Layer 5 of a small transformer language model trained on English Wikipedia (16 layers, counted from 0, width 96).
A neuron's activation on a vector x is squared ReLU(weights . x), where the dot is the dot product.

Input weights of the MLP neurons that the questions are about. A number n stands for n times 0.0017.
n14: 117 -75 98 60 73 -124 -221 41 0 23 -142 241 32 24 17 -70 231 -97 -88 307 -127 -69 61 181 53 15 -72 -113 122 -47 144 146 228 10 -50 3 26 -55 -169 0 -112 -82 -120 63 110 83 21 34 -64 31 26 -69 -6 -72 51 -128 99 -59 209 -22 -271 -51 -168 55 53 62 -22 -102 100 187 129 -164 -27 -86 -100 -64 48 76 12 -111 -22 -3 20 20 50 0 103 9 15 28 -81 -105 -94 -108 -97 20
n18: 24 187 30 122 -141 -48 -63 -83 364 7 127 -8 75 142 235 -46 -67 -162 -93 -61 79 -85 142 79 113 -75 -4 -77 16 -83 108 4 -77 -159 57 -198 -38 112 52 -24 -12 -192 -76 0 -61 -112 153 119 259 -313 -129 24 -33 127 0 80 -86 270 191 198 60 -268 207 24 -53 -222 41 -55 76 -95 -168 -133 143 297 96 87 -173 -32 -71 -25 -133 -104 49 81 89 -68 -55 270 59 118 -122 230 -33 -216 -234 159
n42: -140 82 -172 -8 4 152 120 121 -57 -7 173 83 -120 -14 163 209 -62 8 -66 -76 106 -78 130 29 218 -166 192 -30 -4 120 -245 144 14 -134 -229 -138 -58 102 24 -164 27 -226 89 140 211 177 47 -102 29 -88 -296 -41 -119 58 -15 62 136 25 -79 -93 8 -12 109 69 -44 44 -7 128 -277 57 138 250 103 -63 -42 58 -212 236 171 144 191 -55 -108 -27 -110 -10 -131 -122 -54 45 -97 178 49 59 22 59
n50: 0 44 -44 -136 91 -92 100 136 124 -130 206 -186 -79 -147 -59 -53 -158 193 22 214 -42 130 35 70 0 53 41 104 -135 -82 -64 27 91 50 -10 26 162 3 -19 24 63 58 -104 210 66 69 -126 -95 233 -303 -51 -59 -13 0 25 175 46 104 -4 89 -128 216 124 185 62 161 201 -172 92 -137 -40 -112 -72 -153 -299 -34 7 17 30 88 78 75 -164 190 -33 3 -30 -60 -87 -121 -31 -10 -14 -126 24 -25
n80: 237 -127 -44 115 28 -106 0 67 -50 3 -59 -98 44 100 181 28 34 -52 -93 -355 -14 11 255 3 -120 57 67 -232 35 126 95 -117 -43 18 69 115 -77 139 -70 38 11 116 47 -47 -133 -134 -113 -44 132 -96 128 -180 69 -51 -84 -129 186 -88 239 86 -260 -83 -176 -135 124 -151 -24 -3 -218 -49 -4 130 -36 0 -117 34 -97 -47 138 214 -99 -31 -68 143 13 -93 -13 20 -121 28 281 13 -52 78 -54 -18
n84: 82 67 -218 37 23 -27 120 -58 0 -99 -62 -223 11 212 57 106 -30 62 40 -95 -51 -137 -20 15 -42 -208 -4 -92 -139 -103 -15 248 106 0 -221 117 -7 -230 -42 -19 -71 89 -48 -37 -287 -51 -137 -63 26 -80 -41 -50 196 -11 226 4 -81 -146 -56 -122 -53 -17 -134 8 -337 152 147 -228 -190 4 33 251 70 -127 -90 131 -170 -150 -71 -39 193 163 -111 80 117 85 -71 244 -201 0 -27 213 -163 64 -176 -8
n100: -57 162 -54 -185 -158 -99 -54 214 99 -41 -79 -11 -32 -84 48 -91 -148 -63 183 115 267 -134 28 -77 -96 -63 35 -131 17 -123 51 -117 -229 71 -240 39 -16 230 70 239 7 -40 -25 -157 -22 -69 -116 -54 108 116 -80 135 63 133 35 -37 47 160 266 10 -4 95 -78 115 -7 82 215 116 82 -18 -212 -68 -89 18 -250 238 90 104 7 39 143 -14 -116 -53 -79 -26 24 53 -47 -21 -107 -36 21 17 -40 167
n115: 3 91 7 99 -3 -58 -28 93 -28 -103 256 -90 -244 99 73 -83 -63 -7 117 -40 63 64 -60 -152 146 99 -191 -51 96 55 84 61 52 11 37 -149 -50 117 141 -44 -108 118 32 -158 44 -49 -66 -84 27 -104 -79 82 -16 88 52 97 131 42 -72 139 -65 -202 -29 -90 -224 -118 -17 49 -204 -156 4 71 -49 -49 -67 53 -7 66 86 -107 30 71 -367 6 246 161 -40 -115 -125 133 48 -82 117 -245 33 -158
n116: 63 -243 -69 -92 49 -89 125 -24 60 -54 65 -14 -107 50 103 -52 194 -26 86 40 -63 22 42 106 27 3 -54 -45 -17 -162 -61 181 185 39 -37 -75 35 61 101 -248 70 -25 96 30 -44 147 -20 -47 -141 -149 -138 120 -41 114 244 91 3 133 -15 14 0 173 -71 178 34 34 3 -3 -145 -31 -323 -78 -222 52 48 -207 -60 -134 -10 -241 30 58 -212 -19 -163 -29 -27 -17 -170 96 69 30 166 -132 248 116
n119: 41 -96 -8 -17 177 4 -181 28 12 46 11 -39 -107 49 356 47 197 463 64 145 51 -134 24 -26 15 -52 -167 -171 -70 150 80 115 -110 60 -189 -166 57 236 -92 97 154 118 85 112 112 206 205 -21 -182 50 119 140 46 -32 -189 -137 -56 117 -4 -259 131 72 -124 -68 150 38 257 30 -116 -169 -94 -96 63 210 7 83 187 -34 -57 -130 -153 -222 149 -87 77 -7 106 -60 -49 109 -8 41 43 23 -4 -114
n121: 119 30 -156 128 -18 47 15 37 -45 -40 -100 185 193 -28 70 81 262 55 -238 128 -41 -42 -7 133 -152 70 -60 -214 80 164 153 97 -28 120 61 156 64 153 -60 207 -167 -8 181 119 -50 62 28 -36 128 61 215 -243 -63 -47 26 -14 136 -41 24 7 -84 -112 -144 -138 29 76 -91 -31 -4 66 65 57 -35 36 263 95 -136 18 120 -181 -72 175 139 -164 10 -57 184 -3 -74 -98 120 59 51 -168 -205 -340
n146: 106 -105 -212 -45 -321 45 189 19 -106 -115 -61 135 178 18 61 147 67 205 130 65 120 92 62 -147 -159 -40 199 87 68 -53 -261 -11 -76 149 -41 87 88 -190 -219 175 -12 24 0 129 -12 36 161 111 -48 214 -8 0 -10 -3 166 -149 -40 -158 -55 159 161 -108 115 -111 113 -34 103 160 129 -66 -124 -188 134 -7 -4 -59 -33 -196 -70 15 -98 -116 96 274 -4 -176 -30 238 -110 15 -4 145 57 86 193 72
n169: 90 117 -3 120 222 -151 -68 19 -301 -11 83 -44 -71 -36 -17 19 106 -47 -65 -30 38 -114 118 -6 87 -66 -57 -97 -56 120 0 -164 29 -128 -25 -83 37 159 -66 153 25 130 -48 -268 93 -18 -96 134 -177 -37 49 28 -88 34 92 155 153 -68 -73 71 -128 154 41 18 50 71 16 -48 80 -9 118 15 -107 -19 64 -118 -117 -64 -49 82 -18 -52 47 28 272 46 -182 24 -27 143 159 3 -50 -25 39 266
n197: -47 89 43 -165 62 -88 55 164 162 -190 50 111 145 114 -134 256 142 -78 -177 30 -99 21 -112 114 32 110 -141 -45 4 -135 -290 -269 -69 -204 -145 -185 34 71 48 178 -120 -89 -67 168 -30 -65 19 18 -28 -24 39 -122 7 -97 123 0 -94 -50 -163 32 9 -62 15 -12 214 28 -57 27 -201 -251 -120 124 231 72 -297 91 -117 28 221 0 112 128 151 40 200 112 -327 -74 4 -20 -101 -259 -41 -279 229 51
n198: 84 -265 80 227 108 -83 -4 31 -97 149 -244 123 -111 183 12 116 155 12 153 -130 285 -16 -179 -66 -15 4 -118 -106 102 53 -100 -11 54 93 -60 -25 -189 41 35 42 -139 8 -98 91 -178 183 36 10 93 64 152 -98 24 52 35 -130 -55 -143 -207 68 -8 195 189 -159 -8 -150 38 -76 86 -269 -160 97 50 -138 -199 -29 128 299 41 200 82 -52 -163 20 90 49 -44 -95 26 288 68 11 -145 -127 66 48
n202: -36 43 306 -125 78 -46 -94 68 -96 -175 3 -14 -61 29 104 -48 205 -11 -3 4 41 91 17 -155 43 91 -111 44 -90 -7 -30 116 -124 -21 256 -143 -68 -121 98 164 -178 -4 -45 -116 -11 -29 -109 183 -79 -142 -4 50 46 -71 54 72 -16 -117 187 170 -113 165 85 -144 -57 83 135 -147 -110 14 -202 119 -26 -170 -242 26 103 -59 -202 -34 -13 109 9 -151 -162 50 -104 122 -75 30 -54 74 -51 -43 -153 85
n206: -87 116 144 -27 -77 32 86 -220 19 99 -130 162 -33 56 -23 -29 0 54 8 -108 -132 -61 70 108 -215 -77 43 -7 -163 -35 35 7 17 -22 -4 58 -133 0 96 -116 -52 72 -90 87 115 -27 -28 129 7 157 -126 -58 273 93 -4 -120 -250 -147 89 -97 179 154 -235 -184 115 -89 -62 83 -205 -92 31 86 31 26 -102 74 97 -18 7 110 43 18 88 -75 45 0 60 21 -304 156 -228 259 -40 -377 120 -95
n222: 22 -14 136 -98 159 57 -8 -112 -20 31 -36 155 -56 210 45 171 -100 259 67 -4 23 152 -12 -55 163 -107 -49 -8 -11 127 37 159 40 -228 140 196 -4 -56 -115 -183 109 -8 -63 -181 199 112 84 -97 -45 -120 -4 225 83 98 159 -63 -7 -152 345 91 -141 167 -40 -190 68 -53 61 -194 130 8 -189 23 258 -173 -50 85 73 45 -19 -31 8 147 -135 189 105 124 323 37 -122 -138 -84 226 -15 -101 141 -20
n226: 95 156 -21 -274 100 43 204 140 -32 -72 4 140 -126 -61 76 -60 -157 76 143 42 -12 -215 -206 -38 -86 -84 213 -197 67 -161 -23 -74 -67 -8 -231 -187 232 166 4 -95 4 -144 -147 76 139 131 57 104 0 -132 -33 -24 -115 -43 92 -308 -152 -52 -110 121 62 -73 271 -115 -63 -20 -162 -68 -162 132 -58 -105 -75 -7 104 -54 -99 -107 -12 0 120 -116 -22 -50 -131 98 207 239 -145 -55 95 358 79 -15 -161 -187
n236: 246 30 0 -15 22 -21 7 244 -203 -238 44 48 59 3 -269 -227 151 50 93 -65 -73 -151 240 -66 -150 -129 102 -61 -137 -244 -95 -96 -68 155 11 -137 -179 -120 -76 47 33 -147 7 10 -38 58 159 95 84 217 -38 50 10 -13 36 260 3 -37 -120 -18 -8 24 -58 0 104 -164 51 -110 67 -47 15 -213 247 170 -118 24 -139 112 123 33 117 -53 13 87 215 110 -59 7 164 -58 -54 52 -29 117 81 -30
n244: -97 175 -60 54 175 242 82 -51 -15 132 -153 124 109 236 -176 146 66 8 101 -61 241 -38 158 -87 -25 -166 20 97 269 -27 46 -46 37 -11 -71 150 222 -56 36 -22 -51 38 160 62 -27 133 128 -36 46 21 -8 22 -13 -56 -233 28 45 -119 44 7 -125 193 -7 -196 125 -57 -25 45 -314 -33 -57 -57 96 211 -94 7 100 318 52 182 -18 -92 -13 19 -34 163 -3 3 135 -173 54 65 -14 131 -52 -132
n250: 7 23 56 11 156 -57 26 -43 29 78 -30 -62 -13 93 -103 -102 -264 -81 -11 -50 -94 45 -11 -138 35 -48 39 -139 -75 34 73 64 67 -293 -103 149 -154 -129 29 207 -338 -198 -48 -59 -34 -155 -137 -68 -38 91 -117 314 36 0 58 45 -72 -276 -4 18 124 -27 -235 35 14 -4 -72 -283 176 206 -15 222 85 -44 -17 173 -130 -38 -135 123 -4 67 137 -10 -14 -10 -42 -65 93 -64 50 -72 -119 -7 42 188
n276: 66 -130 191 -191 28 34 -128 73 92 66 81 185 -72 73 249 52 40 140 -18 -140 -203 -29 92 80 -92 166 -132 -168 45 111 -17 -181 -215 -64 82 13 54 -108 -28 -155 -46 -173 -125 -76 -238 121 126 -157 7 -81 120 -89 -44 186 63 20 139 -13 -107 -82 124 41 16 151 -3 -75 270 -33 -128 -105 -98 163 52 -116 149 -134 -122 -167 80 -42 -153 30 -16 -62 72 175 147 76 20 -45 24 59 -125 37 -13 47
n319: -53 77 188 16 -119 -130 -91 19 38 74 49 268 84 32 -27 41 -121 185 239 -59 -160 8 161 -92 -18 -21 -178 88 95 177 54 229 -10 -79 11 28 152 43 124 -7 -82 69 -258 -18 -35 31 -158 83 172 -7 216 66 50 -175 -96 -82 271 28 33 -153 93 -40 -107 75 73 80 202 11 -15 -48 19 101 177 -29 -144 -18 -194 82 32 4 54 133 161 -178 232 -61 -167 0 -141 -249 -139 94 11 14 221 -89
n338: -154 4 84 80 319 -116 -44 -200 -43 -185 -13 38 52 286 -300 -129 -68 -25 73 231 67 69 207 -122 -74 -23 -52 -314 61 181 -142 5 84 -77 316 -156 -212 73 -318 42 72 64 -277 -263 55 -18 -266 13 14 157 173 52 -9 -39 119 -142 -221 120 -157 112 372 -318 133 -114 37 -79 207 166 -39 271 -114 -79 49 129 -159 -219 -212 164 105 -114 -23 -92 -223 38 89 134 -9 180 -113 117 75 -148 5 217 169 -74
n364: 220 -3 4 128 -40 119 147 -136 -37 -130 -96 -133 -7 119 -201 70 127 -74 -15 -186 -306 91 56 -161 61 -28 -53 -261 14 -39 -7 -133 89 231 151 -62 -33 35 27 47 11 -19 56 -248 50 -179 59 3 170 139 54 130 152 -133 26 251 -38 -120 -145 61 -96 -28 48 99 97 -32 -135 132 190 -85 -69 72 -55 -103 92 -120 -119 -49 -116 -44 -118 21 112 -7 -65 -144 -56 -293 -28 36 80 -149 120 -46 187 -194

Each question shows a token from some text and the vector x that enters the MLP there. A number n stands for n times 0.0081.

"us": -226 -101 -237 12 -155 -164 -356 212 127 49 3 -68 75 -60 124 76 -231 -121 -167 -163 -25 119 -136 60 95 -35 90 131 63 -89 25 -68 -54 82 192 40 -274 97 -13 -205 216 182 0 -5 40 51 -94 -188 -111 -100 252 -46 105 55 -61 33 -221 -77 -187 90 -170 -56 236 95 -24 103 -86 -27 -62 92 184 29 -43 70 -61 -7 78 110 -79 -240 102 27 81 -118 28 166 -24 34 -89 -6 3 -94 113 11 7 44
Which of these neurons fires most? n115

"an ": -48 -123 -13 -17 -161 -65 -277 96 89 -45 2 -212 296 109 32 22 -188 -150 -149 -161 50 26 -185 -71 -69 1 33 185 -18 -26 19 -117 -110 52 243 113 -341 81 -145 -168 136 103 -14 154 110 75 -133 -168 -93 103 143 123 21 47 -169 -2 -78 26 -102 6 135 108 337 -1 -55 -84 -25 -130 -21 130 214 65 19 -4 -8 -107 62 -15 -42 -208 125 -13 178 -38 -45 115 -199 104 88 5 102 38 129 104 -147 -93
Which of these neurons fires most? n338

"s ": -39 -31 26 -21 -200 -100 -312 136 81 40 -31 -171 302 17 91 70 -217 -36 -110 -74 3 72 -206 -54 -16 -68 34 136 64 -32 23 -74 -3 96 127 70 -345 71 -59 -298 45 64 27 235 186 -15 -150 -252 -116 91 191 92 106 95 -208 54 -112 -40 -206 -111 33 57 231 59 -119 64 -139 -202 -55 146 162 91 -24 75 -32 -112 18 -19 -108 -110 85 -91 96 10 66 90 -119 84 28 -124 193 17 50 34 -90 4
Which of these neurons fires most? n250

"T": -133 84 49 72 -116 -158 -281 205 96 47 -71 8 219 -199 140 70 -184 -81 -136 -154 -29 -58 -55 -127 35 73 -81 176 4 -81 26 -133 -57 117 125 228 -352 36 -92 -205 204 103 77 223 136 79 -11 -220 -235 100 170 9 98 -80 5 40 -91 -72 -147 -17 -90 -7 202 99 -11 76 -169 -42 9 271 122 147 94 82 7 -42 144 114 -89 -107 -10 35 58 -75 -109 24 -149 -92 -39 -16 80 77 121 31 -143 28
Which of these neurons fires most? n42

"ov": -207 52 -96 33 -214 -175 -332 241 116 4 -59 -81 60 -104 169 94 -276 -107 -199 -129 26 101 -166 -6 -1 95 38 227 65 -97 44 48 -211 107 241 101 -211 133 53 -146 156 217 60 -22 41 46 -66 -143 -154 176 206 125 33 -82 -160 144 -54 70 -49 66 -108 17 269 81 -49 -34 -138 -112 -41 101 154 74 10 -41 50 -7 201 82 -6 -166 -73 -47 -16 -194 54 18 -88 -59 -74 5 53 -3 10 100 -5 -53
Which of these neurons fires most? n115

"it ": -16 36 73 72 -215 -231 -283 160 50 9 -58 -118 224 -26 126 89 -220 36 -199 -9 -37 74 -142 -23 -46 11 -7 96 40 -78 54 -213 -94 111 152 69 -277 106 -52 -211 126 143 74 155 188 194 -125 -90 -205 42 191 149 87 90 -229 84 -52 -21 -148 -18 -99 146 240 77 -99 68 -109 -180 2 185 129 20 73 125 -184 -43 38 54 -54 -107 80 -14 97 19 -128 41 -125 111 54 -140 111 22 174 -84 -20 36
Which of these neurons fires most? n50

"f": -70 -63 -105 77 -124 -175 -354 199 88 39 -18 -96 6 -6 113 62 -117 -100 -145 -158 -100 -28 -233 -36 -117 -44 124 190 39 35 153 -76 -107 103 142 177 -288 119 32 -202 113 125 -11 -32 102 213 -136 -95 -247 103 126 149 58 -39 -128 48 67 -70 -103 84 -32 91 304 31 -84 48 -71 -145 -92 145 263 49 -55 -39 58 -61 151 17 -73 -151 -11 36 -226 -213 113 40 -144 40 -65 -59 13 68 101 51 -64 -63
The most active neuron and its activation: n115, at about 4.5

"1": -115 -125 27 113 -52 -168 -301 255 171 -142 -73 -210 323 -130 -48 91 -137 -68 -88 -130 6 -29 -97 -33 -116 7 67 155 47 -90 10 -190 -82 53 117 106 -330 39 -7 -300 107 110 80 201 -132 0 -188 -42 5 132 56 70 224 -177 -106 79 16 -3 -100 96 7 192 165 22 -164 70 -117 -76 4 113 203 -12 61 218 -92 25 107 131 -97 -129 69 15 -17 -163 10 -23 56 -22 -92 -100 1 -65 83 19 -13 -1
The most active neuron and its activation: n236, at about 1.5

"af": 17 -129 -85 -30 -162 -101 -252 274 147 -16 -76 -214 57 -46 -25 -1 -228 -149 -216 -291 -101 20 -197 50 -124 40 34 189 31 -26 115 -26 -265 115 154 282 -156 112 -40 -140 141 190 57 112 16 34 -146 -63 -137 127 63 149 95 -36 -103 26 -131 30 -101 105 3 68 205 -58 111 46 -159 -194 157 91 221 6 -25 -81 106 -106 73 123 -139 -228 -36 18 -114 -40 5 1 -113 -18 0 -102 67 31 38 108 58 -12
Which two neurons fire most, strongest first? n364, n80

"| ": 10 -5 22 128 -242 -79 -245 161 -46 40 23 -133 392 -64 136 6 -175 -31 -169 -116 28 -56 -174 -58 -92 -4 -78 77 -37 -113 -52 -132 -163 93 127 95 -197 66 -30 -259 101 124 60 188 83 3 -41 -215 -107 163 80 147 132 41 -217 -26 -67 -100 -90 14 -21 28 212 208 -249 3 -120 -12 7 225 228 62 60 101 18 6 108 22 -82 -220 39 33 -18 -151 -28 -28 -90 73 106 -170 167 23 6 37 -123 66
Which of these neurons fires most? n121

"Un": 12 -20 -22 55 -47 -200 -273 203 194 123 -133 -108 173 -73 236 66 -145 -39 -52 -246 -8 -20 -157 -28 -71 -16 14 196 187 -148 13 -163 -75 209 117 168 -267 36 -16 -184 157 142 -59 148 19 68 -75 -186 -66 -52 112 55 87 -34 -220 170 -45 -45 -40 114 130 25 290 63 3 22 -158 -173 4 259 160 65 152 -16 -86 124 13 -28 -47 -212 16 -14 89 -83 -86 59 -148 12 -10 -60 91 24 16 123 -124 2
Which two neurons fire most, strongest first? n80, n18

"ep": -127 29 -31 78 -148 -163 -287 227 96 -9 -74 -64 159 -158 208 -67 -198 -93 -172 -214 -119 -60 -94 13 -37 -146 63 243 59 93 74 -73 -86 54 163 64 -181 67 -173 -209 48 202 52 -4 48 166 -43 -37 -210 43 141 156 -11 -48 -269 57 -115 -15 -88 3 -103 136 227 23 13 -24 -83 -215 45 231 286 25 29 24 31 -50 160 -19 -139 -61 -45 -6 3 -103 67 24 -267 -50 -31 -119 102 -72 41 77 -36 60
Which of these neurons fires most? n169

"9": -176 -58 42 51 -80 -188 -293 221 153 -4 -29 -25 275 -127 -18 182 -163 -92 -92 -178 -21 123 -300 24 -66 -45 62 129 18 -79 82 -184 -161 46 144 126 -272 -12 -114 -223 162 151 12 226 -32 35 -104 129 -101 28 130 169 200 -80 -161 2 -39 -4 -92 -57 -45 2 225 26 -161 187 -102 9 -36 170 126 -23 22 32 34 -63 115 43 -131 -88 -53 57 -56 -250 86 -37 -40 -49 -136 -116 31 40 125 28 -86 96
Which of these neurons fires most? n319

"ing": -124 11 -142 216 -190 61 -345 112 41 89 -130 -124 164 -127 142 135 -120 -17 -193 -252 -71 26 -169 -48 -9 -84 28 239 -60 31 -29 -170 35 103 198 144 -186 19 -129 -270 135 102 -57 130 32 134 -36 23 -81 93 133 43 115 -83 -129 45 -193 -12 -87 -37 -107 123 293 -43 26 116 -150 -126 -64 177 177 36 31 130 -19 -116 180 123 -133 -193 20 106 40 -183 -40 50 -72 66 -91 -27 11 -3 36 81 -29 44
Which of these neurons fires most? n244

"c": -106 105 19 166 -77 -215 -338 99 67 67 -141 -78 258 -115 66 -46 -135 2 -296 -98 -76 -34 -150 -133 -82 -11 24 230 77 -145 103 -56 -61 91 184 274 -161 85 -40 -186 148 22 67 197 147 68 -41 -85 -223 -26 177 146 119 6 -129 107 -69 -40 -42 33 -75 43 285 76 2 85 -90 -130 -214 151 143 62 80 143 38 18 122 18 -65 -116 26 109 -23 -99 -87 70 -149 -127 -29 -192 62 -74 52 32 -4 -24
Which of these neurons fires most? n244

"'": -129 8 -27 55 -261 -36 -246 150 143 59 -22 -183 111 1 140 -25 -166 -53 -47 -135 -1 136 -273 -62 -118 -45 63 268 30 39 48 -158 -130 113 91 283 -269 114 -35 -295 96 137 -66 67 118 169 -13 -83 -100 107 239 48 146 -1 -88 -11 -203 -27 -140 -34 81 127 237 -14 -125 37 -147 -188 49 72 168 53 94 -40 -5 -25 111 5 -89 -106 40 80 113 -83 -17 68 -154 51 83 -173 130 43 51 66 -69 -141
The most active neuron and its activation: n198, at about 0.058

"b": -112 46 -32 73 -130 -45 -317 114 128 -33 -126 -87 246 7 136 -74 -122 -81 -244 -118 19 -38 -91 -69 -64 -62 128 250 123 -69 -28 -106 -43 167 137 175 -246 151 68 -327 51 29 37 110 180 87 -156 -173 -139 29 100 145 155 -123 -22 17 57 -14 -169 -30 -73 66 281 51 -26 52 -170 -196 -12 139 152 60 61 112 61 -27 65 65 -130 -223 -42 34 -19 -163 -99 -11 -108 -47 -37 -164 -18 13 134 39 -104 172
The most active neuron and its activation: n42, at about 0.28

"o ": -75 39 -9 74 -207 -127 -263 188 104 72 -86 -63 263 35 50 13 -320 73 -144 -176 -62 72 -187 -14 -55 47 -39 106 86 -85 13 -72 -82 255 166 2 -230 -42 -87 -235 95 115 -49 101 121 18 -160 -151 -83 21 156 93 118 61 -125 -42 -114 11 -163 -104 -93 65 218 129 -98 89 -126 -184 -32 251 232 1 124 49 -69 -52 8 17 -47 -253 153 15 111 0 -43 56 -125 149 0 -163 177 88 56 -18 -49 -16
The three highest activations, in order: n84, n319, n226

"it": -158 -156 -78 117 -155 -87 -109 146 6 114 -53 -166 46 -76 41 83 -252 -103 -200 -127 -125 69 -79 -3 61 -72 62 283 -54 -111 -35 -54 48 32 146 234 -228 66 -39 -232 156 256 87 179 -34 188 -137 -23 -161 101 219 157 75 -6 -37 143 -80 113 -117 75 -25 133 310 147 -1 3 -74 -125 54 172 25 -27 -33 94 60 -217 192 64 34 -133 20 103 16 -193 33 -56 -142 40 26 -16 124 -56 159 131 28 -6
Which of these neurons fires most? n116

"t": -103 -58 -39 146 -210 -71 -347 153 15 -22 -17 -50 144 -108 8 108 -173 -92 -165 -180 -77 -41 -96 -71 2 -42 -27 305 -57 -65 75 -149 -108 145 113 201 -306 122 -39 -257 30 189 17 127 108 97 -18 -197 -157 -47 207 -10 -11 -30 -110 51 -60 34 -215 14 -68 165 279 198 21 86 -92 -190 -46 144 74 -18 56 168 38 -121 53 47 -88 -98 130 142 -21 -212 18 -71 -39 -68 -29 12 110 -45 88 1 -51 56
Which of these neurons fires most? n50

"als": -100 -108 -12 138 -227 -111 -289 226 -6 -16 -118 -212 84 -59 66 20 -191 -141 -159 -9 -113 65 -104 36 -130 -81 -16 59 160 -126 44 -73 -34 -20 -6 120 -185 61 227 -357 8 13 1 64 -19 222 11 -40 -297 42 188 238 146 -46 -56 127 -167 -157 40 14 -33 -2 98 96 63 59 -27 29 -50 175 213 -68 95 61 115 -113 142 120 -65 -232 -6 -6 148 -72 -13 -19 15 -235 -60 -89 55 66 94 33 -14 197
The three highest activations, in order: n14, n116, n250

"7": -176 62 40 31 -112 -211 -281 225 106 3 -39 -45 379 -104 81 38 -201 -21 -163 -129 0 99 -162 4 -31 21 57 108 82 -136 23 -236 -83 112 128 179 -270 29 -156 -207 155 93 70 205 54 71 -83 55 -158 164 105 178 174 -58 -254 84 -52 -51 -72 -48 -118 64 234 92 -151 95 -149 -47 23 137 192 101 -50 53 -32 14 56 -2 -42 -133 -21 65 -9 -111 -20 5 27 -59 -77 -73 -50 94 78 77 -90 168
Which of these neurons fires most? n100

"k": -188 47 -39 83 -87 -133 -374 51 38 57 -104 -87 260 -94 112 -15 -220 -61 -261 -138 -32 -106 -114 24 -83 -111 71 200 49 -80 38 -104 -102 195 203 144 -318 110 11 -278 7 54 23 184 220 136 -129 -144 -148 79 91 40 135 -93 -61 55 -98 -8 -115 59 -83 -8 209 97 -58 120 -258 -74 -12 203 129 -17 100 101 -55 -34 79 10 -63 -171 43 108 116 -20 -97 24 -64 -13 26 -153 -56 36 17 -27 -23 49
Which of these neurons fires most? n206

"3": -154 -11 -18 98 -41 -232 -323 268 181 -24 -37 -119 338 -132 64 37 -162 -37 -148 -82 -5 53 -127 -2 -47 25 19 96 65 -131 15 -154 -39 77 185 142 -290 64 -26 -311 164 127 84 202 -1 53 40 -39 -125 56 81 139 206 9 -156 54 36 -85 -71 15 -36 18 256 88 -218 95 -99 -123 -22 212 163 16 -37 99 -24 -25 48 27 -71 -57 17 72 -102 -141 -92 -8 -16 -86 -124 -209 -92 -12 126 125 -45 22
Which of these neurons fires most? n50

"h": -102 47 -77 71 -79 -147 -355 133 146 5 -96 -98 181 -148 74 18 -110 -77 -236 -115 -28 2 -159 -63 -103 -94 92 165 106 -55 -9 -104 -178 110 196 295 -363 40 -86 -212 92 42 -6 125 227 75 -107 -18 -207 118 137 166 77 -4 -59 -59 -50 1 -223 -28 -98 10 277 103 -25 12 -129 -133 79 148 166 136 29 77 -63 15 25 -16 -18 -77 -99 75 -8 -105 -142 -8 -69 -105 92 -144 -72 125 51 -40 -21 95
Which of these neurons fires most? n250

"d": -135 52 -85 83 -123 -156 -300 156 136 -95 -14 -13 213 -110 113 82 -118 -83 -309 -77 22 34 -119 -145 -118 36 26 205 48 -30 -19 -148 -49 260 222 149 -341 134 24 -270 128 104 64 161 186 24 -121 -167 -244 4 81 130 107 -86 -72 78 -71 33 -69 72 -116 123 250 106 0 7 -147 -199 -42 192 53 45 1 78 130 27 90 33 27 -74 -55 71 96 -38 -97 82 -82 -50 -70 -67 -15 53 -16 88 -57 10
Which of these neurons fires most? n121

"of": -89 -45 -110 5 -184 -202 -324 358 145 99 -122 -74 151 -54 25 101 -67 -73 -167 -119 -113 79 -42 14 -109 -51 -68 159 97 -132 141 -190 -20 78 181 219 -255 118 17 -212 112 137 110 94 99 129 -145 -68 -196 143 0 89 124 13 -124 270 -41 46 -96 29 -96 49 300 -102 -19 47 -25 -76 -63 62 156 -19 -4 -105 30 119 144 117 17 -79 -117 5 -173 -24 117 -45 -46 5 -12 -124 3 87 110 -66 -87 122
Which of these neurons fires most? n115

"ow": -184 -57 -104 81 -172 -96 -344 181 160 -20 -205 -59 101 -95 61 83 -101 -57 -126 -140 -33 26 -70 44 -198 9 187 293 136 -208 93 -111 -94 168 195 91 -163 1 70 -201 116 111 35 222 170 21 -152 12 -101 193 230 237 21 25 -17 99 -181 55 -146 58 -54 133 174 40 -75 59 -36 -31 124 91 242 -7 11 -27 31 -55 8 66 52 -222 -137 67 9 -161 -10 -25 -112 83 -51 -68 88 35 14 31 100 -27
Which of these neurons fires most? n146

"ear": -90 -83 -158 102 -286 -98 -371 266 46 60 -86 -51 109 -31 87 41 -182 -69 -67 -110 2 46 -169 98 27 56 125 314 40 -99 40 -161 -71 6 117 116 -191 -116 -16 -276 108 156 -91 179 117 130 -9 -83 -68 83 94 188 82 13 -123 175 -98 -95 -85 4 -85 213 267 -109 9 63 -85 -52 -7 157 152 -33 47 33 -19 44 168 42 -102 -172 122 44 -82 -185 -66 68 -85 81 -24 -77 63 11 63 181 -112 46
Which of these neurons fires most? n244

"m": -228 -30 14 15 -250 -141 -264 219 98 81 -41 -13 267 8 40 -61 -59 -3 -310 -128 -29 -57 -168 -83 -165 -125 48 244 -50 -131 65 -91 -227 129 113 11 -205 70 81 -269 84 213 -22 88 52 102 -187 12 -213 21 148 59 116 -41 15 159 -14 -2 -166 57 -79 69 172 32 21 43 -95 -147 -108 216 258 83 154 5 41 -129 136 -14 -125 -75 -38 64 14 -146 -90 -17 -46 -15 -72 -89 -8 94 109 30 58 -27
The three highest activations, in order: n202, n206, n319

"\n": -9 -80 -69 93 -116 -81 -329 107 65 23 -49 -148 299 -15 43 19 -195 63 -186 -42 82 56 -196 -52 -22 1 -83 42 88 -181 -1 -133 -49 149 221 100 -182 75 7 -210 27 127 -91 176 210 308 -158 -173 -208 101 69 -34 140 -14 -102 2 -167 7 -77 -51 31 132 178 127 -125 104 -32 -65 9 158 219 101 131 49 55 3 30 30 -23 -38 -91 36 22 -128 -110 231 -205 -18 -79 -151 178 102 159 73 3 11
Which of these neurons fires most? n338

"ad": -119 -109 -168 32 -169 -142 -184 44 76 -102 -103 -179 61 -119 6 36 -258 -85 -144 -208 -129 26 -116 6 -20 -98 86 268 -177 20 94 -154 -71 162 227 143 -264 81 21 -190 195 211 45 199 33 -28 -146 -87 -93 145 53 133 123 -102 -159 50 -174 66 -120 145 18 101 210 62 42 69 -172 -67 31 179 155 -35 129 59 112 -39 127 69 -94 -258 68 10 89 -122 -18 93 -72 -80 -29 -45 77 -38 76 59 26 -148
Which of these neurons fires most? n364